Layer 19 of a small transformer language model trained on English Wikipedia (23 layers, counted from 0, width 128).
A neuron's activation on a vector x is GELU(weights . x + bias), where the dot is the dot product.
The model reads these tokens: "uz" "ie" " Jack" "son" " |" " " " |" " " " |" " " " |" " " " |" " " " |" " " " |" "\n" "|" " California" " California"

The vector x that enters this layer's MLP at each token. A number n stands for (n - 500) times 0.012.
0 "uz": 512,479,445,516,504,485,475,510,508,555,507,531,545,499,524,478,28,534,517,514,470,466,495,502,506,481,482,494,496,505,500,500,523,510,492,497,467,483,502,516,586,518,520,501,515,520,441,526,508,400,479,520,472,475,488,500,469,475,517,493,520,485,498,456,766,483,500,494,525,515,513,535,512,501,519,480,480,391,460,466,506,489,499,532,556,496,508,512,488,408,511,492,514,527,499,519,510,510,501,457,494,506,514,641,522,504,502,517,489,516,546,501,485,499,505,466,475,487,495,519,750,495,492,469,525,508,489,495
1 "ie": 525,533,474,580,529,525,531,500,493,420,444,502,454,502,492,550,18,492,614,501,420,566,492,455,542,598,540,461,518,459,589,476,523,546,519,500,443,520,478,455,379,584,506,464,467,523,531,439,545,412,529,492,460,537,498,497,476,464,516,430,508,514,436,438,715,486,524,493,580,464,520,558,496,450,489,587,449,508,515,483,506,500,434,478,525,476,473,523,548,496,527,472,622,544,490,471,540,445,463,494,467,563,542,584,475,518,466,485,537,534,525,442,436,486,473,488,502,435,505,508,627,466,535,565,530,524,479,535
2 " Jack": 439,467,444,538,461,556,476,472,472,453,408,678,568,510,591,481,75,501,622,616,479,504,506,533,588,534,488,438,386,417,462,536,493,496,517,497,339,514,449,514,396,528,424,467,537,592,474,352,508,531,512,547,486,483,574,497,395,583,520,480,475,469,513,498,652,396,541,523,576,510,499,548,532,475,375,466,520,530,577,392,520,484,458,490,410,517,492,619,518,619,470,540,486,385,526,503,530,693,479,514,470,449,467,502,494,536,490,545,539,534,522,468,462,509,480,568,508,526,526,430,633,604,475,578,455,475,549,537
3 "son": 523,448,511,571,468,568,490,457,492,364,530,597,496,522,537,509,96,444,544,467,534,483,525,469,556,513,478,552,434,414,512,430,507,531,594,442,415,478,516,507,268,592,484,499,562,503,478,375,514,549,438,534,507,555,514,458,411,488,491,515,468,529,426,514,523,332,649,496,478,482,428,561,387,523,507,438,546,543,614,587,493,445,554,446,465,463,507,553,437,694,539,508,581,409,444,531,465,629,521,474,522,532,593,536,422,419,460,605,545,512,402,493,508,488,543,531,543,407,505,564,688,494,490,578,471,495,601,544
4 " |": 492,427,551,701,474,507,507,469,476,423,492,551,459,498,566,521,39,471,504,494,507,535,557,486,443,512,528,486,432,521,517,509,494,544,472,461,405,541,496,437,530,494,384,565,494,506,498,460,537,537,446,494,514,501,485,505,486,521,505,489,475,519,472,508,570,412,515,510,533,496,497,519,472,519,442,487,510,543,588,552,536,531,447,517,528,501,547,502,526,578,515,523,521,505,470,519,513,444,467,512,476,526,537,592,531,484,479,489,516,459,536,376,535,518,468,490,484,507,476,562,691,505,463,524,505,482,522,547
5 " ": 498,498,605,674,511,546,453,494,455,353,422,554,429,497,500,548,100,479,395,483,589,543,484,462,467,407,542,502,507,523,453,536,555,558,357,461,448,501,645,449,576,492,463,514,436,501,529,432,502,417,531,443,503,502,574,522,427,475,480,461,477,501,524,565,488,518,566,548,661,510,473,547,467,517,452,520,518,452,574,501,516,504,545,474,509,466,425,520,512,501,478,527,537,525,503,596,495,412,466,498,488,522,566,514,497,517,454,463,546,439,472,460,560,463,522,499,531,447,478,493,696,506,468,577,522,539,518,514
6 " |": 416,462,627,676,462,513,457,446,469,490,475,526,445,555,570,514,68,430,584,428,597,573,549,486,416,546,533,469,424,521,522,498,548,543,479,494,470,545,548,429,470,451,341,485,428,474,525,472,515,459,456,503,495,551,458,516,479,530,527,509,509,496,576,551,468,568,485,560,587,517,501,584,481,464,454,526,558,455,484,391,598,515,484,468,501,515,437,496,484,612,564,496,478,629,576,530,510,438,461,544,532,456,541,500,484,595,517,436,454,420,470,352,579,469,486,523,587,480,484,462,589,534,527,542,520,524,518,541
7 " ": 518,503,527,679,463,548,402,444,469,383,418,535,415,515,452,540,121,499,405,465,622,537,497,488,465,385,576,500,510,554,485,519,555,490,327,451,463,558,647,529,624,510,455,457,406,513,577,414,454,421,539,467,449,600,546,493,419,518,510,465,483,509,595,556,533,561,565,549,666,547,489,500,500,493,462,526,584,484,524,407,501,508,560,489,534,488,360,555,455,542,471,509,524,518,546,594,451,441,444,504,485,529,563,510,442,553,492,432,548,512,420,449,500,527,493,492,555,447,526,465,598,442,517,587,525,557,481,490
8 " |": 461,464,584,676,460,518,397,437,490,545,502,487,432,558,534,489,85,438,612,415,608,550,555,477,450,545,579,485,441,552,547,507,526,495,480,487,467,575,537,463,483,486,360,448,407,465,550,476,501,440,460,517,456,594,413,517,493,557,536,527,515,503,559,540,535,570,455,559,593,535,474,549,473,478,476,556,592,504,515,292,584,540,488,497,495,510,402,486,515,614,554,484,481,580,621,560,482,491,469,536,474,426,535,509,459,609,545,422,455,458,441,359,509,505,472,523,600,475,492,442,515,478,521,500,500,576,510,549
9 " ": 518,507,506,676,450,530,398,479,485,418,437,505,440,518,427,528,135,520,429,440,611,498,525,448,518,382,594,529,531,550,504,530,533,492,315,471,454,558,645,572,616,522,448,468,374,530,607,410,489,426,537,482,451,616,518,505,412,519,490,473,494,528,596,539,562,560,542,528,621,542,489,493,494,497,478,519,602,490,562,350,481,517,516,499,510,478,339,552,488,550,449,497,493,442,580,603,433,440,446,493,477,530,573,541,450,562,507,434,518,504,422,457,452,557,478,485,574,495,529,435,601,419,531,564,510,545,450,508
10 " |": 468,463,596,679,455,504,407,457,506,565,517,483,452,554,523,488,98,446,623,400,590,534,567,449,494,553,600,498,454,558,556,513,514,493,477,503,458,566,545,471,427,498,370,449,410,482,579,458,512,436,466,558,455,593,388,513,509,539,526,539,507,513,536,549,565,560,442,544,532,530,488,545,464,476,479,548,584,497,522,273,581,542,463,501,452,513,387,491,531,620,537,494,462,516,625,583,492,486,484,523,460,424,546,525,469,606,546,431,441,444,443,366,474,508,473,522,619,514,489,434,505,487,531,498,488,564,495,542
11 " ": 506,504,496,668,442,515,417,491,489,414,446,495,430,527,416,539,138,527,422,427,602,487,537,440,555,392,592,545,529,529,513,521,535,493,312,467,478,554,647,585,601,533,447,461,370,538,632,400,500,453,530,502,449,597,516,507,412,521,479,485,491,538,593,565,560,571,539,527,580,538,487,483,488,498,475,502,601,494,557,370,465,513,494,482,500,477,342,563,490,549,442,522,480,424,567,616,439,441,441,469,479,524,578,559,472,554,507,451,515,489,426,453,445,548,483,485,590,521,537,433,611,427,542,573,491,537,450,482
12 " |": 458,461,586,671,455,495,424,459,494,561,527,487,445,564,529,494,91,456,618,401,587,538,571,449,511,568,603,503,458,548,557,492,509,484,476,499,488,569,559,480,413,516,379,434,415,486,585,450,509,445,467,568,451,585,381,520,508,550,530,537,508,523,526,567,563,551,460,544,496,525,472,526,465,472,476,548,589,500,515,289,569,529,454,490,433,517,391,502,521,627,537,511,459,515,609,594,506,498,487,520,459,422,546,519,483,602,538,433,428,447,444,369,463,491,476,529,628,528,484,444,510,493,524,509,469,555,484,528
13 " ": 510,495,476,662,442,510,421,483,482,419,450,496,416,533,406,552,140,546,416,424,601,485,540,429,573,402,598,542,540,526,522,509,545,471,309,449,503,558,651,587,584,549,448,440,373,529,642,388,497,469,531,508,453,595,518,504,403,535,481,491,488,554,580,577,566,569,557,527,543,546,474,468,478,498,471,490,604,496,546,400,450,512,477,480,490,483,360,576,492,560,447,512,483,435,553,617,451,455,434,466,490,526,572,574,474,552,505,455,515,502,430,453,439,535,480,490,578,524,544,445,612,434,535,564,491,524,450,468
14 " |": 462,456,566,672,456,497,426,455,491,563,525,486,440,573,513,498,92,470,620,398,583,540,572,435,525,567,619,502,478,541,564,482,510,460,477,493,502,572,560,473,409,533,374,414,409,482,596,442,499,456,468,571,452,584,387,529,495,551,530,532,508,541,514,572,571,544,473,538,469,536,459,515,451,480,469,542,608,500,509,313,548,537,442,485,437,517,403,512,516,627,546,504,456,514,606,584,507,511,487,521,464,419,546,521,482,601,542,435,421,457,456,374,453,496,470,528,616,528,495,451,510,496,519,504,469,556,490,527
15 " ": 520,493,459,655,444,512,426,483,480,425,456,499,422,542,398,548,146,559,420,423,600,483,541,404,577,403,614,539,561,516,517,508,539,449,310,454,502,546,653,584,577,555,437,432,364,527,650,383,508,468,525,515,464,597,518,514,397,544,478,490,483,568,563,571,565,556,564,521,530,555,467,462,474,503,469,490,616,494,558,417,438,516,457,484,487,484,358,578,499,564,455,505,473,418,553,608,451,468,440,473,496,519,569,591,471,561,515,454,507,503,449,460,429,536,473,481,569,519,546,453,611,440,529,553,488,523,454,479
16 " |": 473,457,559,671,457,495,435,456,491,566,528,492,451,576,496,498,101,485,624,394,580,535,572,415,540,569,635,506,498,538,562,486,509,446,475,499,494,559,562,471,389,535,368,417,406,482,607,431,503,460,472,585,457,586,383,529,493,547,527,532,504,549,498,573,578,533,478,530,450,541,455,507,448,477,466,544,611,494,518,328,544,535,421,487,425,519,393,515,518,625,552,499,445,498,599,580,512,514,498,526,465,417,547,537,479,605,546,434,418,451,474,384,438,498,464,521,613,531,496,459,509,509,517,493,467,549,491,534
17 "\n": 450,430,478,460,435,532,407,417,498,414,478,490,522,619,414,511,92,524,415,433,593,529,537,449,576,525,579,528,465,527,519,545,561,462,453,448,519,564,604,581,491,534,389,464,402,479,724,619,588,449,440,503,489,574,373,468,485,574,512,495,530,537,519,574,587,537,568,559,450,558,486,388,482,515,444,525,546,464,596,491,401,519,507,521,429,524,401,549,561,563,474,572,501,394,503,565,455,474,512,501,557,508,475,632,478,498,519,575,465,501,447,505,388,496,384,509,534,506,589,456,593,497,513,579,454,490,530,485
18 "|": 493,435,499,659,472,512,433,483,541,523,462,434,572,499,535,441,9,534,526,478,428,492,550,489,514,502,525,481,415,517,553,523,487,499,485,468,490,510,494,506,547,540,389,497,542,521,530,504,478,491,462,589,515,493,548,536,559,445,499,485,505,477,514,516,651,508,543,488,457,524,528,452,502,524,448,472,520,538,507,527,485,518,401,480,491,524,442,505,564,528,493,564,524,445,493,565,497,509,503,480,474,440,537,531,537,488,564,540,541,503,473,414,455,538,536,450,500,500,484,450,594,496,547,516,474,553,508,576
19 " California": 475,462,512,605,459,591,431,503,491,432,545,409,624,579,526,425,43,542,563,485,437,542,452,477,560,533,498,593,429,484,508,490,553,516,523,456,519,514,476,479,495,513,503,420,539,427,556,364,503,454,539,643,499,495,595,443,517,526,468,450,487,519,469,531,534,458,531,430,472,442,450,540,463,468,372,589,503,505,620,453,523,500,554,500,605,481,465,500,521,536,608,573,584,371,488,498,586,410,512,442,485,478,576,487,470,493,568,515,548,567,423,484,509,505,493,430,585,556,462,491,626,489,528,580,456,582,387,513
20 " California": 508,476,549,621,518,567,449,485,503,399,563,442,633,586,496,447,77,561,535,453,399,511,480,481,531,553,523,598,399,486,487,515,535,551,531,459,483,533,485,445,494,481,465,411,531,419,519,381,534,488,537,628,500,496,606,386,523,585,447,486,452,526,455,527,513,362,514,417,558,435,451,577,469,455,370,599,495,504,648,462,526,488,550,450,586,454,503,491,527,514,570,554,583,365,488,482,583,458,522,474,460,546,534,459,483,460,566,539,540,629,451,478,515,515,484,430,526,552,480,471,663,505,517,578,425,557,396,521

Each question shows the input weights of one neuron of the MLP. A number n stands for (n - 500) times 0.0018.

n620 (bias -0.112): 550,530,509,512,370,377,461,463,457,464,480,299,398,370,606,485,585,536,390,481,423,526,709,485,630,516,420,387,572,584,596,500,408,652,511,491,441,326,527,532,598,503,447,638,503,572,556,574,306,489,396,373,626,560,346,587,617,360,436,700,479,701,509,413,566,740,362,359,368,447,654,424,574,500,516,552,522,300,375,414,570,410,541,567,475,503,540,429,491,546,633,323,602,674,451,511,480,613,522,567,500,556,479,825,171,624,544,512,452,454,454,356,528,458,580,423,371,541,594,386,443,509,515,521,577,693,453,485
Its two highest activations, in order, are on tokens 10 " |", 8 " |"

n265 (bias -0.071): 236,559,482,399,440,416,482,692,547,459,421,415,419,360,677,570,562,461,422,551,431,486,540,520,594,481,431,492,540,385,438,562,448,546,453,373,535,406,576,644,552,530,559,643,440,427,538,447,538,431,618,366,553,539,547,598,462,399,423,445,551,465,508,371,439,581,443,534,443,278,751,398,497,473,445,519,409,449,613,559,351,469,618,448,545,547,641,431,463,487,456,471,551,593,393,560,530,546,393,435,406,489,409,656,582,462,604,460,590,354,539,557,606,620,453,460,465,431,591,618,540,310,409,447,688,455,505,411
It fires most on token 5 " "

n14 (bias -0.074): 486,559,630,470,609,510,389,431,462,602,469,710,451,584,474,447,544,349,507,492,539,557,384,573,404,561,333,457,476,406,398,493,397,622,495,435,583,576,560,482,574,522,593,482,516,485,451,594,508,345,444,468,495,293,475,517,450,368,497,460,529,330,526,513,368,568,358,472,602,513,564,612,556,394,396,469,585,458,332,470,508,622,397,548,681,658,585,394,441,416,587,583,405,580,454,504,534,448,458,475,456,453,463,435,607,458,502,578,444,349,644,540,636,407,457,521,623,450,465,388,514,679,454,523,482,523,553,627
It fires most on token 6 " |"

n94 (bias -0.059): 311,434,357,550,274,491,491,592,449,433,413,466,457,424,323,382,563,532,416,622,494,414,500,509,518,475,434,348,520,588,430,641,593,576,503,389,618,362,733,698,547,548,530,625,392,659,506,512,360,550,574,398,395,553,430,477,361,497,515,609,514,270,543,621,518,374,480,557,405,442,598,571,738,497,591,614,512,448,372,494,410,506,488,435,473,753,654,465,449,200,407,524,503,539,450,545,446,685,570,429,521,491,494,573,337,478,635,400,460,489,500,488,552,547,607,615,518,588,615,599,442,521,467,422,545,436,253,503
It fires most on token 13 " "

n72 (bias -0.090): 481,533,506,415,579,352,517,402,606,621,449,488,558,470,579,534,526,474,371,715,324,497,727,549,546,566,584,488,536,500,452,548,515,669,412,480,503,467,563,518,518,429,346,453,267,506,448,631,476,430,440,512,552,374,521,415,554,703,526,515,494,509,717,456,381,384,376,543,559,648,582,520,430,455,334,529,409,299,419,581,660,568,446,485,591,420,506,469,414,506,622,438,456,617,323,710,560,402,406,397,421,706,389,535,520,551,661,456,479,503,649,511,619,671,558,544,314,474,491,475,423,564,483,407,471,529,345,405
On which token does it fire most, and how strongly? 6 " |", at about 0.34

n329 (bias -0.050): 332,542,467,454,612,524,396,600,718,508,348,484,397,517,516,454,456,541,417,632,445,432,563,485,490,422,357,477,578,301,565,581,425,505,616,621,497,493,592,460,513,398,552,468,444,503,490,637,440,457,551,388,399,502,363,525,545,489,415,612,527,606,476,463,444,540,462,557,368,484,514,577,605,562,416,547,599,545,546,723,669,497,375,668,463,541,440,502,492,531,657,437,526,696,395,480,461,565,393,334,482,495,379,466,593,575,594,451,513,510,572,422,667,327,470,539,400,546,508,527,423,544,357,536,479,403,529,513
It fires most on token 6 " |"

n136 (bias -0.050): 564,548,462,525,445,524,569,420,551,599,434,595,630,456,440,407,594,586,453,502,339,348,564,480,416,493,465,439,524,395,445,495,549,626,479,477,405,457,430,510,493,464,476,582,456,375,471,389,421,504,645,527,481,559,451,590,507,532,345,563,365,594,515,533,458,435,475,362,425,466,487,549,534,376,362,493,571,421,542,537,593,514,449,532,510,558,604,507,439,396,529,431,398,578,351,444,547,393,662,500,436,581,504,500,399,546,502,713,373,568,551,615,379,447,480,453,567,654,498,472,578,607,547,540,429,388,495,558
Its two highest activations, in order, are on tokens 20 " California", 19 " California"

n633 (bias -0.067): 474,466,535,516,682,398,645,532,604,440,517,369,428,338,478,513,544,577,390,522,578,568,604,587,500,397,422,447,599,584,453,547,445,466,471,448,511,624,453,508,569,596,486,536,680,516,500,629,530,548,513,428,530,483,356,537,608,289,551,414,659,481,401,543,468,472,581,636,423,604,421,460,604,492,335,441,402,481,430,575,508,330,378,486,589,489,765,536,342,361,497,524,487,505,466,603,696,580,527,447,389,484,454,516,560,420,410,418,536,485,508,322,437,614,587,508,338,562,355,434,515,497,551,339,368,579,489,457
On which token does it fire most, and how strongly? 18 "|", at about 0.25

n631 (bias -0.026): 513,557,530,202,520,414,368,536,506,512,489,633,500,438,594,641,667,435,380,382,629,563,568,460,447,355,515,262,548,491,491,424,657,630,489,488,413,431,557,509,537,511,461,227,518,626,383,620,421,394,417,497,467,506,497,599,488,488,408,657,338,677,512,588,454,561,477,494,503,588,653,550,512,617,609,416,566,318,512,546,720,538,660,559,639,561,554,503,536,530,509,268,569,635,488,570,472,448,464,656,352,646,694,549,584,435,420,619,583,336,435,445,341,432,472,521,384,513,606,478,483,518,464,524,649,491,531,612
Its two highest activations, in order, are on tokens 5 " ", 7 " "

n272 (bias -0.119): 585,450,594,429,719,379,561,438,633,382,467,246,506,503,613,461,582,545,414,457,393,427,577,519,622,608,579,399,392,467,478,736,392,551,491,427,477,513,594,544,757,392,516,550,544,587,397,384,423,524,487,433,444,369,435,519,608,328,497,503,519,440,678,464,390,436,459,406,389,356,504,429,497,673,674,493,275,340,344,579,612,577,348,676,655,455,572,513,441,359,615,589,428,556,484,717,553,497,672,429,411,330,206,590,385,351,666,494,612,460,629,439,503,619,572,421,557,611,571,549,484,629,622,448,654,391,524,270
It fires most on token 0 "uz"

n550 (bias -0.047): 460,538,481,562,583,543,565,456,517,510,448,328,428,631,421,495,516,577,530,540,408,389,406,426,483,566,564,481,424,646,464,462,513,569,598,543,567,617,372,570,538,514,539,398,435,562,595,552,366,388,587,432,483,466,426,555,440,414,629,475,533,520,553,510,454,670,360,566,357,560,463,505,365,508,513,370,387,309,284,670,467,500,439,548,663,557,434,626,408,534,525,542,483,576,483,592,618,323,525,343,498,418,444,577,597,550,530,477,530,477,495,467,452,411,490,490,530,613,526,430,449,515,498,495,400,601,425,469
It fires most on token 14 " |"

n586 (bias -0.072): 573,643,419,529,531,517,431,304,656,455,628,385,433,441,426,481,570,452,413,514,542,606,480,461,604,276,630,573,569,538,384,500,335,655,585,379,669,505,620,503,623,457,669,506,428,596,412,565,483,321,334,517,497,495,401,505,431,598,643,338,484,569,511,475,368,667,450,408,603,553,349,473,573,536,573,505,454,522,466,537,525,677,642,514,563,391,497,430,495,495,545,456,524,404,537,514,497,531,371,428,464,492,541,404,432,464,612,495,441,457,487,453,583,532,506,454,409,442,471,391,378,453,574,557,660,700,650,449
Its two highest activations, in order, are on tokens 7 " ", 9 " "

n52 (bias -0.103): 260,539,560,524,510,547,505,440,622,487,434,443,407,400,533,446,509,462,467,508,421,440,425,459,505,432,626,489,503,588,463,500,396,529,488,729,566,411,578,584,528,490,739,569,752,406,303,571,597,386,457,520,484,535,454,678,528,379,427,463,505,556,657,558,392,534,479,421,503,531,631,484,631,587,554,448,412,439,443,532,701,662,469,593,627,591,442,563,543,563,553,569,347,613,462,576,536,397,494,417,536,486,627,409,572,452,435,567,492,370,478,545,480,425,469,388,542,300,393,459,410,525,481,410,609,602,497,719
Its three highest activations, in order, are on tokens 5 " ", 6 " |", 18 "|"

n6 (bias -0.085): 561,584,448,505,489,428,572,601,556,433,404,427,511,507,483,542,531,528,428,558,398,438,382,545,461,405,587,512,627,459,308,557,283,523,538,456,445,554,498,483,607,400,488,447,551,532,381,475,550,535,484,403,545,423,434,601,461,354,427,446,509,488,609,514,457,573,461,568,572,428,554,579,532,485,569,457,457,546,603,617,458,580,600,510,521,555,635,308,650,472,556,433,554,419,351,529,509,539,390,474,490,641,378,469,555,539,312,612,515,469,581,537,442,351,591,436,541,553,437,465,581,591,455,486,637,407,459,467
It fires most on token 5 " "

n263 (bias -0.061): 559,660,493,288,334,551,510,498,638,442,521,510,493,500,634,426,476,591,546,634,378,468,547,531,409,466,430,478,533,321,365,566,415,652,529,490,518,395,413,574,482,554,535,589,554,598,367,428,556,625,451,479,517,479,500,425,510,389,512,562,495,314,508,356,515,487,490,379,508,625,565,591,448,410,604,547,497,632,650,517,446,515,369,528,523,449,525,459,381,468,395,397,397,538,385,446,590,606,611,352,485,500,498,561,519,639,481,512,418,486,598,524,541,669,576,382,477,467,539,534,444,636,565,545,530,377,431,502
It fires most on token 2 " Jack"

n556 (bias -0.090): 452,581,432,433,506,439,414,509,550,567,558,354,191,479,611,500,548,368,492,513,500,493,677,476,371,458,459,550,597,589,415,607,445,533,545,503,554,494,418,487,597,332,475,586,407,469,452,539,449,427,481,564,503,390,270,460,449,464,400,371,383,570,584,434,411,696,436,376,420,484,841,633,614,545,539,563,680,398,513,382,448,524,474,633,664,528,516,497,254,372,503,538,406,516,630,503,562,603,633,642,598,452,461,643,418,529,611,574,545,529,414,506,484,441,595,579,344,598,663,181,402,320,610,281,325,456,564,559
Its three highest activations, in order, are on tokens 8 " |", 10 " |", 12 " |"

n250 (bias -0.076): 529,459,372,487,345,311,348,556,546,609,325,503,365,506,765,474,519,455,468,537,481,542,565,641,383,462,520,362,540,473,317,680,473,689,607,661,520,475,517,537,469,447,580,547,483,643,472,637,520,540,425,367,527,555,639,432,656,449,671,520,380,598,490,517,432,615,445,441,297,365,659,618,689,380,421,672,503,560,531,554,744,278,374,640,427,691,573,503,319,404,378,483,261,540,487,688,710,525,483,523,453,423,349,658,529,463,624,324,466,318,458,558,365,256,490,457,423,479,536,493,508,533,503,401,361,467,520,546
It fires most on token 6 " |"

n564 (bias -0.069): 687,523,454,519,383,478,399,422,580,545,530,534,567,515,500,548,574,534,390,423,477,546,350,441,388,517,489,508,536,585,490,487,380,607,609,434,424,313,493,519,533,614,728,473,636,553,428,427,618,457,495,469,551,565,447,411,414,472,492,617,443,492,553,500,442,436,466,422,423,467,559,382,452,447,573,503,524,311,461,602,573,387,494,469,437,590,720,513,508,605,394,642,573,674,455,575,423,570,410,353,601,574,353,686,329,358,314,554,363,540,407,524,599,481,624,272,514,507,640,566,487,503,508,408,500,590,431,505
Its two highest activations, in order, are on tokens 3 "son", 0 "uz"

n190 (bias -0.102): 388,539,354,436,494,449,488,382,574,601,535,266,411,544,424,506,546,694,443,475,388,579,515,684,639,283,390,363,571,427,375,708,464,457,637,469,522,422,497,564,587,512,509,334,448,534,545,572,510,506,376,484,629,474,503,530,497,464,587,613,440,404,304,389,540,690,454,410,455,519,456,522,363,581,493,550,506,471,646,448,438,561,487,617,617,537,349,518,363,366,423,544,443,522,704,588,583,600,468,435,392,465,225,621,500,316,602,616,597,322,543,570,349,707,598,598,532,573,589,660,485,427,645,316,763,456,548,360
Its two highest activations, in order, are on tokens 0 "uz", 17 "\n"

n526 (bias -0.059): 654,571,535,527,397,469,503,538,557,524,533,579,440,351,550,627,555,484,421,455,632,514,490,604,389,262,585,505,508,375,622,388,463,566,613,588,558,539,500,458,523,479,671,333,531,524,557,547,258,449,622,387,354,571,468,551,506,427,505,438,463,500,520,525,505,587,391,584,522,623,652,432,449,548,728,495,517,481,571,585,600,465,415,316,610,326,583,563,454,525,339,553,418,608,543,512,355,558,547,516,511,697,709,567,412,514,447,401,370,400,557,612,649,497,463,440,305,488,524,387,414,464,517,478,445,450,554,476
Its three highest activations, in order, are on tokens 7 " ", 9 " ", 11 " "

n515 (bias -0.056): 523,397,421,410,500,390,527,558,503,650,380,669,474,512,569,439,590,766,465,556,417,451,567,520,400,529,583,375,729,391,431,545,525,500,423,461,339,385,586,740,614,538,552,569,569,536,570,503,653,440,418,405,401,491,580,566,352,598,604,449,353,299,459,630,300,497,515,494,453,371,463,582,548,525,647,522,593,447,564,452,640,359,437,636,320,560,534,468,552,482,516,590,232,683,536,473,442,601,432,539,590,369,600,659,500,589,435,535,227,569,524,614,393,458,455,343,347,582,373,399,498,556,624,466,350,450,601,512
On which token does it fire most, and how strongly? 2 " Jack", at about 0.35

n545 (bias -0.052): 512,534,399,461,485,541,487,388,502,494,529,612,462,504,482,615,561,439,512,478,632,575,427,546,454,463,478,331,596,361,425,466,546,412,500,461,554,470,513,534,530,625,540,381,491,541,563,477,473,385,476,509,405,574,449,483,357,532,513,436,487,480,427,516,496,663,509,443,609,644,471,601,521,452,456,613,473,437,332,524,452,584,598,543,513,506,531,515,267,566,577,404,509,652,544,485,452,470,417,413,607,594,433,509,451,500,532,508,400,582,640,543,548,469,565,389,459,431,565,439,546,516,409,498,584,574,564,373
It fires most on token 7 " "

n573 (bias -0.085): 585,300,503,448,438,455,531,478,472,399,418,507,521,577,468,469,556,602,407,535,573,377,616,581,367,350,295,519,464,497,518,727,344,555,531,605,580,491,832,383,705,844,529,455,542,466,419,494,561,515,472,539,693,482,418,414,620,591,547,699,497,442,649,433,422,568,528,478,332,481,562,366,497,533,451,311,455,442,392,463,467,592,487,669,436,475,408,461,509,333,471,510,595,417,680,618,637,503,570,313,516,567,479,462,399,542,400,512,490,441,621,371,574,500,540,263,477,615,410,503,467,478,582,481,736,576,643,453
Its three highest activations, in order, are on tokens 18 "|", 11 " ", 13 " "

n417 (bias -0.068): 509,429,607,551,440,410,673,473,421,556,497,343,312,438,469,562,596,624,474,464,431,512,614,453,603,591,539,555,630,684,463,358,369,575,384,642,361,526,488,460,577,583,320,564,359,703,563,439,539,538,481,389,536,508,355,602,542,608,593,685,508,548,486,589,436,666,473,511,427,410,593,514,497,489,572,555,597,436,540,596,503,559,486,509,630,557,511,558,298,495,588,380,401,639,427,464,539,423,389,503,600,355,497,508,380,455,624,456,486,413,617,409,500,576,506,406,368,448,592,503,436,422,591,333,574,536,633,625
It fires most on token 16 " |"

n112 (bias -0.069): 492,577,395,414,454,582,477,403,434,442,452,556,431,561,615,391,529,568,487,555,483,462,716,551,703,516,552,362,660,411,560,505,290,552,454,598,607,512,390,635,500,502,342,547,545,432,382,294,516,478,523,495,497,378,537,713,542,543,354,500,448,439,474,453,485,426,417,449,613,529,494,658,484,628,543,585,477,479,495,597,612,553,497,471,487,500,510,574,400,587,349,401,495,534,373,525,483,555,427,444,664,558,544,534,450,569,619,449,489,502,645,430,453,609,648,422,400,500,475,514,386,414,427,593,459,482,609,518
On which token does it fire most, and how strongly? 2 " Jack", at about 1.5

n617 (bias -0.066): 521,498,583,454,435,603,507,410,527,514,557,436,486,548,567,570,548,483,430,488,566,565,488,542,437,591,375,332,509,465,548,591,566,495,452,543,396,509,558,518,541,650,483,572,480,459,530,460,517,441,561,455,473,623,498,457,402,353,700,548,561,347,588,562,462,558,304,529,573,530,489,583,398,416,434,488,399,403,505,512,673,400,389,538,426,613,579,498,324,409,571,431,534,710,442,624,595,325,510,488,431,635,484,580,479,520,394,586,485,438,512,569,492,401,521,589,625,528,300,401,463,483,559,456,542,450,450,364
On which token does it fire most, and how strongly? 6 " |", at about 2.1

n392 (bias -0.118): 533,578,378,511,387,357,495,436,719,405,399,465,585,513,540,464,627,541,354,449,443,465,511,553,525,269,419,464,595,599,364,484,419,503,583,396,627,385,561,578,615,495,551,429,368,478,447,607,605,438,259,460,553,425,525,557,420,413,400,535,457,620,678,438,426,769,573,608,543,437,674,472,474,419,500,570,559,563,442,394,549,671,627,601,652,437,458,430,536,550,460,489,514,424,434,561,675,554,500,412,477,616,463,503,429,405,647,601,581,344,483,516,580,448,520,531,318,333,451,447,511,469,562,486,478,511,402,417
It fires most on token 7 " "

n356 (bias -0.102): 398,487,532,478,582,472,704,455,666,549,547,502,446,416,447,529,511,457,494,549,394,515,504,502,547,488,436,386,453,486,604,616,408,629,453,471,472,603,492,542,488,453,468,665,521,460,406,557,609,483,568,535,505,434,436,560,566,514,429,434,572,379,347,532,433,502,422,461,566,406,498,573,514,507,479,528,452,251,598,482,512,404,337,469,415,374,654,507,571,420,418,465,592,599,428,422,626,568,586,527,449,558,511,526,467,509,386,565,462,406,593,540,533,565,541,514,523,674,543,515,480,509,484,377,441,521,481,423
Its two highest activations, in order, are on tokens 1 "ie", 0 "uz"

n535 (bias -0.084): 450,505,319,412,355,331,415,656,607,466,440,306,467,528,473,444,524,375,538,613,453,454,428,492,524,436,652,589,556,720,263,400,520,458,529,637,588,383,465,508,455,462,563,437,475,572,482,406,459,399,508,573,489,475,575,431,544,531,403,553,461,514,620,489,484,589,476,419,486,389,624,551,508,637,500,503,544,508,382,558,559,629,634,436,612,484,535,583,519,465,411,544,361,571,561,479,467,571,717,420,464,481,448,508,579,548,687,523,511,348,575,664,367,631,594,486,630,551,644,353,480,418,593,424,589,615,336,436
It fires most on token 11 " "

n5 (bias -0.032): 616,505,373,472,562,631,533,518,503,459,544,484,470,379,643,531,532,631,393,505,457,577,512,475,508,522,560,417,399,481,437,556,322,439,479,536,563,540,475,384,546,367,513,535,597,531,517,417,566,534,368,543,469,556,460,419,433,570,432,397,527,516,513,418,531,578,607,529,489,564,711,562,448,449,377,649,487,481,535,589,467,363,446,570,547,538,576,425,211,396,495,561,516,439,294,411,619,518,455,531,682,643,527,513,436,527,277,502,484,339,469,531,438,384,530,532,260,488,659,550,393,585,476,487,552,521,648,588
It fires most on token 4 " |"

n453 (bias -0.080): 503,392,452,387,333,514,517,452,536,478,565,544,438,503,554,539,546,622,480,420,505,592,500,479,625,363,562,419,670,583,582,621,625,596,407,462,429,440,586,459,622,545,531,586,636,447,530,532,592,468,623,509,412,542,510,585,494,436,539,654,355,445,575,554,505,624,338,466,514,632,604,578,359,456,676,381,412,448,403,486,582,588,526,442,420,561,424,411,377,272,503,409,322,494,353,638,513,595,354,494,212,540,427,557,527,480,681,396,360,487,514,497,503,475,565,409,572,699,591,273,434,543,616,556,542,511,416,508
It fires most on token 11 " "